Layer 4 of a small transformer language model trained on English Wikipedia (15 layers, counted from 0, width 64).
A neuron's activation on a vector x is GELU(weights . x + bias), where the dot is the dot product.

Input weights of the MLP neurons that the questions are about. A number n stands for (n - 500) times 0.0011.
n3 (bias -0.041): 552 530 675 465 491 482 499 527 531 391 639 370 572 528 427 572 392 436 371 447 467 414 518 591 317 589 627 389 477 470 610 460 503 517 467 567 514 498 664 606 337 538 433 532 536 611 271 566 291 389 623 504 373 767 416 375 453 379 380 546 458 694 324 661
n4 (bias -0.061): 518 419 636 601 387 648 293 608 513 551 333 556 358 363 779 359 466 443 579 482 347 420 406 569 558 440 582 396 470 566 536 422 587 517 549 595 513 546 585 426 346 347 379 549 417 467 449 510 619 596 371 369 380 770 565 677 543 657 611 528 492 477 539 436
n8 (bias -0.025): 523 520 480 494 472 485 470 356 657 448 547 574 576 505 550 496 515 301 454 288 639 524 588 520 443 410 594 344 498 316 375 386 481 580 541 585 646 339 689 631 332 523 456 628 426 560 450 389 594 342 569 470 544 505 591 443 453 510 515 585 545 622 448 602
n17 (bias -0.043): 598 637 601 536 357 461 316 596 591 464 492 424 539 535 419 541 506 342 596 447 483 177 574 512 452 504 554 611 369 728 472 496 533 556 445 446 569 692 657 517 362 501 384 563 284 699 607 431 396 305 629 376 426 448 555 426 520 405 627 668 221 536 397 438
n20 (bias -0.031): 398 541 360 373 323 508 505 643 458 422 718 646 592 484 423 583 459 329 570 525 364 465 492 468 407 408 366 662 573 573 524 636 559 435 302 586 609 343 369 600 330 478 623 409 605 463 394 463 486 541 473 450 470 591 502 569 479 554 578 443 463 599 605 708
n25 (bias -0.028): 358 495 668 515 448 450 378 551 507 553 441 677 522 478 585 566 326 444 610 582 442 464 387 321 703 373 543 429 512 585 444 411 643 679 486 518 677 722 645 458 579 477 392 373 398 418 580 686 293 218 549 460 371 340 421 587 582 252 671 613 549 633 619 545
n27 (bias -0.047): 536 522 545 538 606 512 537 293 602 651 348 598 686 674 562 426 629 193 535 497 392 273 284 320 401 376 660 660 343 589 529 566 608 618 636 657 422 573 252 529 642 508 591 358 503 456 451 470 328 354 663 504 521 397 485 490 486 515 380 518 328 405 596 579
n30 (bias -0.038): 450 625 460 606 276 451 424 639 512 488 604 562 653 369 523 417 569 509 433 565 593 472 459 566 641 425 477 456 422 490 623 456 449 434 390 432 572 528 501 528 551 384 273 694 494 582 402 441 490 547 539 401 311 701 448 441 578 441 521 746 492 510 375 435
n35 (bias -0.031): 640 636 437 492 583 645 470 464 547 621 481 415 570 547 326 458 428 489 465 576 464 514 340 437 463 361 431 429 455 656 509 455 399 644 477 607 488 415 705 488 363 387 434 688 597 511 572 456 352 463 557 439 444 738 499 509 683 556 416 617 422 335 413 552
n39 (bias -0.035): 442 448 466 462 419 532 523 586 535 431 438 479 581 575 582 666 586 385 603 516 571 496 470 574 340 549 499 608 387 533 380 666 491 578 605 481 704 356 341 432 439 362 542 485 532 543 427 521 467 554 392 483 454 531 492 477 390 508 423 507 446 459 583 542
n43 (bias -0.035): 621 383 605 714 428 457 346 532 573 549 453 468 437 352 522 604 525 584 508 328 547 616 660 549 571 359 546 369 348 448 421 295 684 416 513 469 754 458 581 440 590 312 453 549 562 633 645 505 582 657 555 431 329 497 497 727 371 291 497 452 589 617 440 392
n46 (bias -0.030): 391 484 389 743 399 451 741 475 625 511 432 353 587 380 479 355 495 445 543 450 348 436 435 503 491 423 625 600 577 544 504 391 377 640 531 508 300 627 392 744 534 535 618 404 381 522 582 507 693 522 482 324 423 513 323 554 625 761 482 408 606 550 533 554
n47 (bias -0.005): 566 463 754 416 234 490 414 280 645 507 272 524 438 527 464 673 474 449 597 409 485 485 480 430 498 435 451 457 463 529 418 422 419 606 484 536 646 616 566 594 567 305 309 546 377 687 600 627 515 582 583 514 370 469 458 408 436 390 573 446 387 597 459 638
n49 (bias -0.026): 423 390 314 381 528 394 465 603 389 415 523 661 405 573 597 653 636 515 480 574 538 456 639 500 630 508 475 472 531 484 717 316 551 402 370 493 512 242 589 574 605 572 457 488 404 593 489 544 601 412 460 553 395 474 531 522 714 578 418 564 453 503 264 492
n59 (bias -0.042): 474 285 420 368 578 416 877 558 419 626 625 482 372 575 559 585 544 608 329 464 656 414 543 754 390 464 525 442 424 566 612 389 312 644 411 485 369 360 572 325 429 576 421 708 325 502 534 553 720 590 611 629 623 674 379 371 318 374 448 419 559 676 495 576
n61 (bias -0.042): 423 535 585 527 600 615 512 387 565 618 543 392 584 527 557 532 445 525 397 481 397 517 688 577 612 372 516 584 457 486 443 558 681 379 545 527 562 356 296 531 296 478 548 522 463 519 508 578 707 315 499 388 452 475 439 524 509 483 377 568 474 659 394 504
n66 (bias -0.010): 450 280 482 436 543 508 638 624 361 500 364 503 276 698 391 476 460 172 291 475 473 348 491 468 464 265 536 238 485 555 541 428 425 687 469 655 479 622 650 425 678 535 417 491 523 543 634 584 498 681 824 422 647 466 463 481 603 442 390 490 618 465 398 496
n69 (bias -0.027): 542 357 474 343 531 574 348 411 529 423 477 526 427 409 490 574 537 428 512 468 487 348 286 326 612 692 609 339 559 477 570 680 424 476 609 552 524 423 425 463 358 508 529 465 491 537 454 483 473 456 643 651 612 476 554 666 423 510 499 540 475 564 519 560
n72 (bias -0.070): 475 586 447 606 663 643 415 349 399 468 435 281 609 514 567 490 538 485 461 399 446 627 604 602 633 325 516 419 340 519 447 673 439 631 690 563 540 527 400 447 568 258 567 438 562 753 279 718 620 621 556 601 230 727 552 529 571 472 441 519 455 458 418 443
n73 (bias -0.048): 36 447 449 555 733 652 540 660 444 506 380 685 400 363 601 586 444 203 754 617 386 545 322 270 525 526 617 408 562 517 452 588 411 622 503 682 459 805 363 474 370 626 564 439 337 404 468 475 551 604 519 527 423 658 449 568 380 604 416 490 478 578 605 695
n74 (bias -0.025): 527 500 507 629 688 496 522 550 493 264 602 538 283 434 457 690 517 432 573 460 411 319 584 596 262 592 384 478 459 378 598 497 459 564 548 636 522 404 281 456 542 546 590 660 469 483 397 373 473 406 496 433 669 453 519 514 448 491 541 471 438 546 548 630
n86 (bias -0.060): 638 583 363 464 524 587 439 275 598 779 592 271 611 557 462 488 769 298 534 311 428 518 592 469 505 435 707 663 452 504 426 482 572 616 477 456 485 459 486 681 260 379 447 399 445 432 542 364 583 562 425 536 451 526 769 516 493 471 117 507 455 712 526 576
n90 (bias -0.064): 364 528 418 283 627 382 491 676 386 457 472 664 449 563 651 570 391 597 578 537 540 341 630 482 534 278 269 540 364 370 246 455 499 611 434 502 563 432 629 409 418 545 484 724 347 499 553 476 580 613 517 410 610 733 614 566 508 612 406 364 558 365 510 655
n97 (bias -0.069): 501 571 605 539 423 326 463 574 536 328 481 563 412 555 553 395 526 366 451 548 480 605 518 595 410 493 619 268 505 532 540 529 559 571 357 466 490 547 641 524 496 482 519 636 575 415 409 555 648 382 591 453 510 563 496 557 357 570 350 645 661 471 536 456
n99 (bias 0.017): 398 439 671 574 463 412 443 481 543 456 350 481 407 477 631 529 428 412 514 466 308 709 463 530 434 482 461 401 408 470 450 471 356 529 470 539 540 716 463 440 482 464 623 399 465 584 473 586 572 536 581 578 494 407 388 728 329 344 579 654 551 651 613 585
n102 (bias -0.022): 563 510 375 428 621 550 408 482 314 593 596 431 559 369 750 719 590 424 457 609 442 424 408 486 414 492 556 352 470 335 787 541 565 514 609 481 468 452 458 401 633 463 438 500 472 517 594 528 424 518 525 193 285 458 474 616 489 420 658 509 596 611 694 458
n103 (bias -0.038): 494 479 371 495 550 306 449 359 620 692 461 362 504 412 409 529 873 789 347 281 640 602 445 660 505 588 617 534 489 396 758 446 618 458 263 507 573 308 550 590 367 609 406 461 633 678 473 409 540 403 382 599 353 596 209 462 419 385 296 562 467 534 528 633
n109 (bias -0.015): 247 338 639 457 504 591 661 668 519 399 518 491 619 466 282 418 600 628 526 510 517 596 414 549 447 471 303 502 461 481 617 667 286 619 418 442 387 532 428 311 464 496 538 599 537 427 434 640 532 580 449 410 469 669 515 453 561 636 573 520 555 472 456 552
n114 (bias -0.062): 522 428 618 374 316 519 496 599 510 571 544 409 434 469 455 504 612 561 440 461 400 507 334 383 481 347 520 408 623 557 398 522 501 310 536 717 789 645 630 486 581 600 495 559 311 361 530 662 473 437 739 413 556 544 583 557 334 521 608 328 731 521 412 455
n122 (bias -0.025): 496 538 477 364 626 499 510 436 511 431 492 834 656 459 528 555 599 609 371 487 308 444 689 248 505 338 475 567 338 623 360 537 609 684 741 677 654 653 490 461 318 509 632 464 473 482 442 422 483 477 498 492 463 511 415 262 656 635 347 497 486 484 494 313
n126 (bias -0.011): 605 442 557 481 429 572 570 505 544 462 690 425 566 675 250 286 514 395 423 479 524 624 505 470 461 449 454 443 364 577 292 600 454 562 368 510 453 398 428 673 577 462 422 538 458 339 374 792 383 454 807 543 539 546 652 608 513 443 543 386 444 479 464 649
n127 (bias -0.076): 616 550 276 423 509 619 456 585 426 475 420 408 368 543 589 530 466 249 458 533 510 480 473 176 516 524 558 449 494 675 385 569 473 485 324 452 698 439 616 605 501 234 494 598 488 648 517 576 294 431 602 809 464 381 437 721 778 544 485 542 372 569 579 483

Each question shows a token from some text and the vector x that enters the MLP there. A number n stands for (n - 500) times 0.0074.

"ing": 693 605 334 308 360 615 594 308 415 523 321 507 563 366 401 287 265 437 576 639 362 561 402 684 699 763 530 490 571 399 545 339 749 443 576 456 469 698 587 399 510 763 573 609 638 664 345 552 301 540 454 379 614 177 633 349 361 602 587 516 512 567 396 410
Which of these neurons fires most? n69

"9": 621 601 250 367 328 625 647 447 422 562 414 388 487 449 512 457 254 567 475 599 478 769 635 658 667 757 454 482 585 503 524 347 553 428 694 363 484 558 466 253 427 789 617 697 551 507 247 533 325 645 591 274 667 262 599 413 392 491 424 554 465 462 366 516
The two highest activations, in order: n59, n61

"ou": 554 591 362 517 524 563 728 400 424 474 355 443 554 583 510 347 262 577 613 541 400 677 500 595 595 794 303 447 472 309 527 294 637 399 478 538 580 574 513 465 555 711 503 584 555 638 498 499 204 846 277 259 597 262 675 416 375 566 501 581 524 586 369 266
Which of these neurons fires most? n43

" season": 600 634 147 421 328 607 564 355 638 503 315 461 472 401 561 403 307 502 561 643 483 684 473 734 555 674 462 494 383 538 549 272 478 546 582 525 508 469 674 300 493 735 587 754 553 625 312 431 394 676 473 456 513 121 656 308 303 505 591 601 407 587 475 475
Which of these neurons fires most? n8

"ough": 568 663 319 515 482 499 728 337 489 460 265 527 541 466 511 299 251 491 597 599 453 677 489 695 659 795 557 427 512 240 564 329 575 480 609 457 404 693 486 417 405 769 493 695 601 627 381 518 253 628 407 319 522 294 650 416 343 644 653 438 419 489 420 408
The two highest activations, in order: n46, n102

" \"": 371 663 353 397 443 554 670 437 371 381 498 373 605 469 372 362 448 479 645 583 539 611 535 610 599 865 374 478 458 679 426 266 682 337 638 624 536 631 426 345 414 679 544 454 671 692 426 503 205 810 478 429 471 261 616 418 344 675 486 459 447 371 444 458
The most active neuron and its activation: n39, at about 0.26

" on": 563 676 279 265 427 703 631 295 525 542 290 513 652 378 427 380 394 370 542 556 481 567 495 658 714 768 442 556 632 444 425 368 695 411 567 521 481 575 615 358 363 619 500 697 551 501 309 670 285 627 548 471 554 320 672 249 240 527 673 524 382 476 479 439
The most active neuron and its activation: n8, at about 0.26

" medal": 590 639 325 380 242 569 634 378 644 494 368 598 401 522 587 392 366 472 553 587 463 620 302 826 540 729 580 496 496 622 527 242 395 478 512 518 451 560 563 384 452 660 518 724 616 522 344 431 253 537 400 470 653 261 711 335 375 475 456 717 427 687 379 393
The most active neuron and its activation: n17, at about 0.52

" and": 486 649 355 493 460 535 666 269 412 460 501 489 694 468 543 353 409 434 447 589 368 645 586 616 663 742 371 484 527 566 591 276 760 438 554 479 525 607 380 358 499 802 462 544 512 508 380 599 104 653 281 419 577 222 696 298 321 533 598 532 491 582 468 595
Which three neurons fire most, strongest first? n102, n25, n27

" Lim": 604 710 351 371 386 512 666 358 483 361 253 322 594 550 478 380 342 406 546 627 438 642 501 767 565 739 292 392 614 316 449 346 628 514 487 309 653 528 520 521 615 595 526 650 631 587 398 647 173 714 414 445 664 282 690 398 422 554 477 459 514 499 568 466
Which three neurons fire most, strongest first? n126, n39, n47

")": 537 676 252 352 352 547 585 322 387 412 475 466 407 509 505 383 296 563 558 681 370 765 439 648 711 749 474 497 646 550 565 240 602 394 555 624 549 428 566 354 399 620 566 555 519 603 422 546 267 757 414 353 590 306 654 300 321 488 638 444 516 711 392 534
Which of these neurons fires most? n20

" attack": 666 642 193 405 351 543 588 306 547 483 316 466 532 430 414 310 282 443 527 508 545 525 432 770 624 601 386 590 425 451 540 290 527 368 669 385 544 622 688 467 437 772 662 588 697 607 295 568 255 615 514 487 591 184 713 436 312 578 538 566 423 551 554 485
The two highest activations, in order: n8, n17

" two": 481 715 266 248 435 600 648 330 529 579 314 513 444 563 530 299 381 511 482 615 396 645 635 727 695 758 441 390 526 438 635 296 601 535 634 498 741 677 505 308 404 614 469 543 560 568 354 388 291 636 487 508 584 222 683 356 345 544 526 571 419 456 378 414
The two highest activations, in order: n122, n8

" U": 558 681 334 341 332 583 702 491 408 324 253 337 584 470 567 376 443 516 592 643 490 667 544 657 592 697 410 387 534 464 461 283 436 581 469 548 637 577 490 382 463 768 515 671 519 602 542 525 161 656 517 400 598 346 730 472 241 689 330 529 392 568 497 339
Which of these neurons fires most? n90

" R": 512 700 219 475 360 629 644 494 595 292 301 257 469 513 554 348 457 519 526 681 421 683 617 769 737 632 356 493 557 523 450 382 747 352 619 403 608 516 545 393 588 597 507 647 532 568 446 559 165 609 405 355 586 284 655 341 432 449 538 447 479 456 439 509
Which three neurons fire most, strongest first? n30, n39, n43

"ers": 606 613 295 499 338 729 671 304 431 397 320 512 529 433 478 378 332 605 576 574 447 651 441 687 729 689 414 492 478 305 532 265 742 499 600 563 558 502 667 393 486 720 475 534 559 607 374 538 172 713 352 326 575 245 617 353 532 511 604 565 508 517 331 415
Which of these neurons fires most? n30

"ly": 672 612 329 458 327 563 659 288 484 498 381 416 634 522 520 333 367 579 565 522 427 557 473 650 698 770 455 476 479 327 545 276 609 552 576 571 575 573 597 464 468 956 486 557 617 583 387 509 150 597 410 368 500 158 662 403 342 590 496 562 417 553 358 380
Which three neurons fire most, strongest first? n8, n3, n17

" consist": 434 647 135 347 383 553 685 294 483 423 388 514 449 464 403 207 481 395 509 718 489 584 491 634 558 722 570 484 530 449 515 246 585 499 570 498 570 618 505 240 364 662 733 513 773 662 389 571 306 568 388 500 598 243 690 563 403 442 436 599 622 596 470 525
Which three neurons fire most, strongest first? n99, n69, n97

"2": 643 741 312 464 343 558 679 471 455 448 392 335 543 521 526 350 260 541 475 593 493 773 527 622 601 775 347 492 567 572 452 262 689 419 554 448 534 633 398 240 348 757 571 660 537 472 254 551 289 679 540 442 575 302 543 303 384 653 492 590 512 527 379 525
Which of these neurons fires most? n3

"ina": 650 649 361 319 282 515 547 437 543 509 256 421 565 494 493 485 270 581 538 510 485 625 374 723 685 730 373 501 535 359 572 304 421 463 527 489 563 597 555 391 529 847 536 573 647 535 396 561 153 672 397 334 627 247 764 466 438 560 531 507 483 617 291 503
The most active neuron and its activation: n114, at about 0.16

" division": 605 634 237 368 307 592 611 251 555 375 386 483 525 596 523 269 227 514 519 632 567 630 547 744 573 654 406 462 477 450 601 310 561 472 553 517 624 508 631 321 525 588 428 594 682 561 374 488 333 637 326 476 604 133 710 323 327 536 670 544 507 730 441 493
The most active neuron and its activation: n8, at about 0.63

" Univers": 570 693 277 381 272 535 767 510 543 253 267 433 454 549 582 543 336 412 519 539 377 697 470 668 570 649 460 432 522 398 460 211 614 563 619 452 614 479 567 306 599 777 525 704 677 626 441 519 252 628 361 484 664 412 680 470 321 442 425 563 531 473 406 374
Which three neurons fire most, strongest first? n97, n66, n39

" finished": 604 627 207 487 425 593 617 257 622 557 381 516 594 497 432 275 403 519 410 636 532 681 467 734 722 750 499 512 451 431 460 264 499 571 483 510 645 497 629 316 531 661 556 647 716 416 333 599 257 677 428 408 484 178 575 303 338 416 472 674 427 487 456 492
Which of these neurons fires most? n103

" a": 495 626 304 373 530 592 635 323 438 465 315 450 603 461 404 252 417 474 589 577 421 608 516 582 690 871 526 507 576 561 558 372 624 441 409 553 648 705 419 283 459 603 531 494 454 608 446 465 122 649 436 526 738 379 645 505 213 694 433 591 415 519 393 399
Which of these neurons fires most? n69

" for": 456 609 281 355 291 593 642 256 456 502 351 433 626 445 412 393 426 414 547 656 505 578 520 717 704 754 483 504 582 372 529 264 669 558 546 609 570 591 527 327 446 726 529 618 615 481 250 633 198 604 429 528 577 482 628 172 333 607 593 568 480 448 417 492
The most active neuron and its activation: n3, at about 0.56

" Jones": 618 716 220 378 414 690 638 452 497 437 364 444 515 519 473 366 234 566 596 547 365 664 452 729 677 749 329 504 419 372 503 380 569 535 639 411 659 528 639 443 460 736 585 519 527 679 340 548 226 636 439 319 605 258 677 328 474 477 674 450 443 387 441 446
Which of these neurons fires most? n35

" During": 442 632 312 419 506 642 665 270 446 506 330 504 603 539 448 317 317 472 448 628 545 717 628 549 585 692 579 545 418 378 384 192 804 625 523 576 537 509 484 350 461 699 531 640 677 561 391 606 280 746 370 396 368 311 638 272 311 566 662 569 474 398 505 387
The most active neuron and its activation: n122, at about 0.63

" h": 486 634 278 542 514 525 557 377 558 358 234 266 508 379 449 302 320 545 521 641 341 614 466 819 668 757 428 553 483 668 533 337 555 348 563 451 580 639 532 340 495 649 690 615 572 440 507 584 252 638 348 573 602 192 590 446 354 678 559 585 423 507 416 519
Which of these neurons fires most? n99

" kg": 536 532 229 279 351 702 494 355 567 387 371 389 520 489 561 367 259 623 541 630 494 676 394 794 616 672 493 593 494 620 626 205 430 428 547 567 520 427 590 411 457 451 611 660 616 530 391 516 243 657 416 411 672 308 775 299 435 535 571 569 530 619 392 409
The two highest activations, in order: n35, n30

" most": 505 743 349 318 401 601 812 253 533 492 314 529 439 493 512 384 429 426 457 620 347 624 614 613 736 621 514 496 545 477 586 301 723 497 699 487 626 684 534 214 437 697 574 581 596 577 356 411 287 558 413 430 530 225 553 526 409 500 435 650 347 353 406 499
Which of these neurons fires most? n122

" with": 495 638 267 314 468 665 683 289 626 506 366 405 561 425 395 348 430 428 490 679 455 579 581 698 692 716 368 457 543 423 603 266 705 452 672 517 613 644 465 378 510 694 507 504 620 474 235 660 223 621 396 392 563 315 637 288 349 418 603 583 455 496 445 590
The most active neuron and its activation: n3, at about 0.22

" Hamp": 474 685 321 397 303 523 790 516 315 499 263 484 518 383 490 265 296 599 473 687 408 623 546 685 557 760 440 451 468 344 415 474 648 524 453 444 544 480 555 529 415 703 558 678 614 666 385 561 141 761 504 429 621 354 668 467 485 556 605 443 438 434 516 318
Which of these neurons fires most? n90

" ad": 599 650 327 563 394 386 703 329 491 409 261 373 553 404 513 324 411 483 441 672 482 543 481 682 674 824 426 439 449 432 509 358 656 377 517 631 569 545 556 348 590 667 479 682 647 639 413 513 247 648 240 606 569 207 656 561 372 577 430 555 647 375 351 422
The most active neuron and its activation: n103, at about 0.18

"o": 664 633 286 317 411 575 647 439 665 367 307 359 514 418 446 481 317 468 638 560 467 715 450 741 648 687 325 394 552 306 581 272 494 391 616 429 544 640 596 396 570 692 621 558 562 525 399 579 262 686 369 339 584 220 730 407 392 585 487 555 534 606 359 501
The most active neuron and its activation: n99, at about 0.17

"er": 629 611 357 280 258 637 627 374 491 489 363 423 465 457 518 365 258 490 569 619 434 674 421 746 634 819 509 493 517 403 658 386 675 380 621 509 571 625 663 354 493 601 446 524 570 634 305 549 254 692 400 374 534 202 708 285 478 543 540 532 560 552 405 344
The most active neuron and its activation: n102, at about 0.25

",": 452 698 349 420 378 572 527 253 401 449 411 481 652 530 491 399 279 662 455 609 360 662 595 585 781 782 402 519 425 599 527 196 698 460 503 622 566 588 429 514 465 758 435 567 496 571 369 475 165 715 316 380 501 285 622 372 351 540 572 505 561 587 443 573
Which of these neurons fires most? n122

"'s": 684 582 267 285 408 633 639 308 605 548 318 542 581 377 426 423 423 457 529 597 378 550 550 553 725 784 443 499 505 397 567 254 628 384 631 512 553 626 548 321 591 834 487 607 538 614 290 541 191 631 474 370 601 291 633 400 308 569 426 583 392 417 521 542
Which three neurons fire most, strongest first? n27, n69, n122

"8": 600 611 301 424 298 631 566 442 345 548 415 428 467 533 608 325 218 594 484 631 459 703 552 662 678 809 480 418 498 482 490 271 522 472 639 482 535 552 476 324 388 654 594 633 550 485 327 543 236 661 555 387 680 279 746 370 355 660 415 583 553 567 275 444
The two highest activations, in order: n114, n3

" attacked": 629 645 291 392 475 614 661 182 416 508 316 440 661 563 320 350 282 521 467 611 573 523 425 692 706 650 445 567 385 380 535 246 539 398 481 483 590 632 561 493 491 660 540 520 732 539 309 605 199 701 485 461 536 169 687 422 308 583 552 628 462 530 549 499
Which three neurons fire most, strongest first? n27, n126, n35

" esc": 647 728 241 528 367 566 684 268 565 419 253 339 466 543 457 288 318 510 564 449 490 498 464 754 646 744 377 449 472 507 522 438 638 378 736 393 535 527 618 292 584 680 639 725 617 525 392 476 246 624 394 523 454 234 620 585 468 406 451 582 463 497 509 513
The two highest activations, in order: n35, n72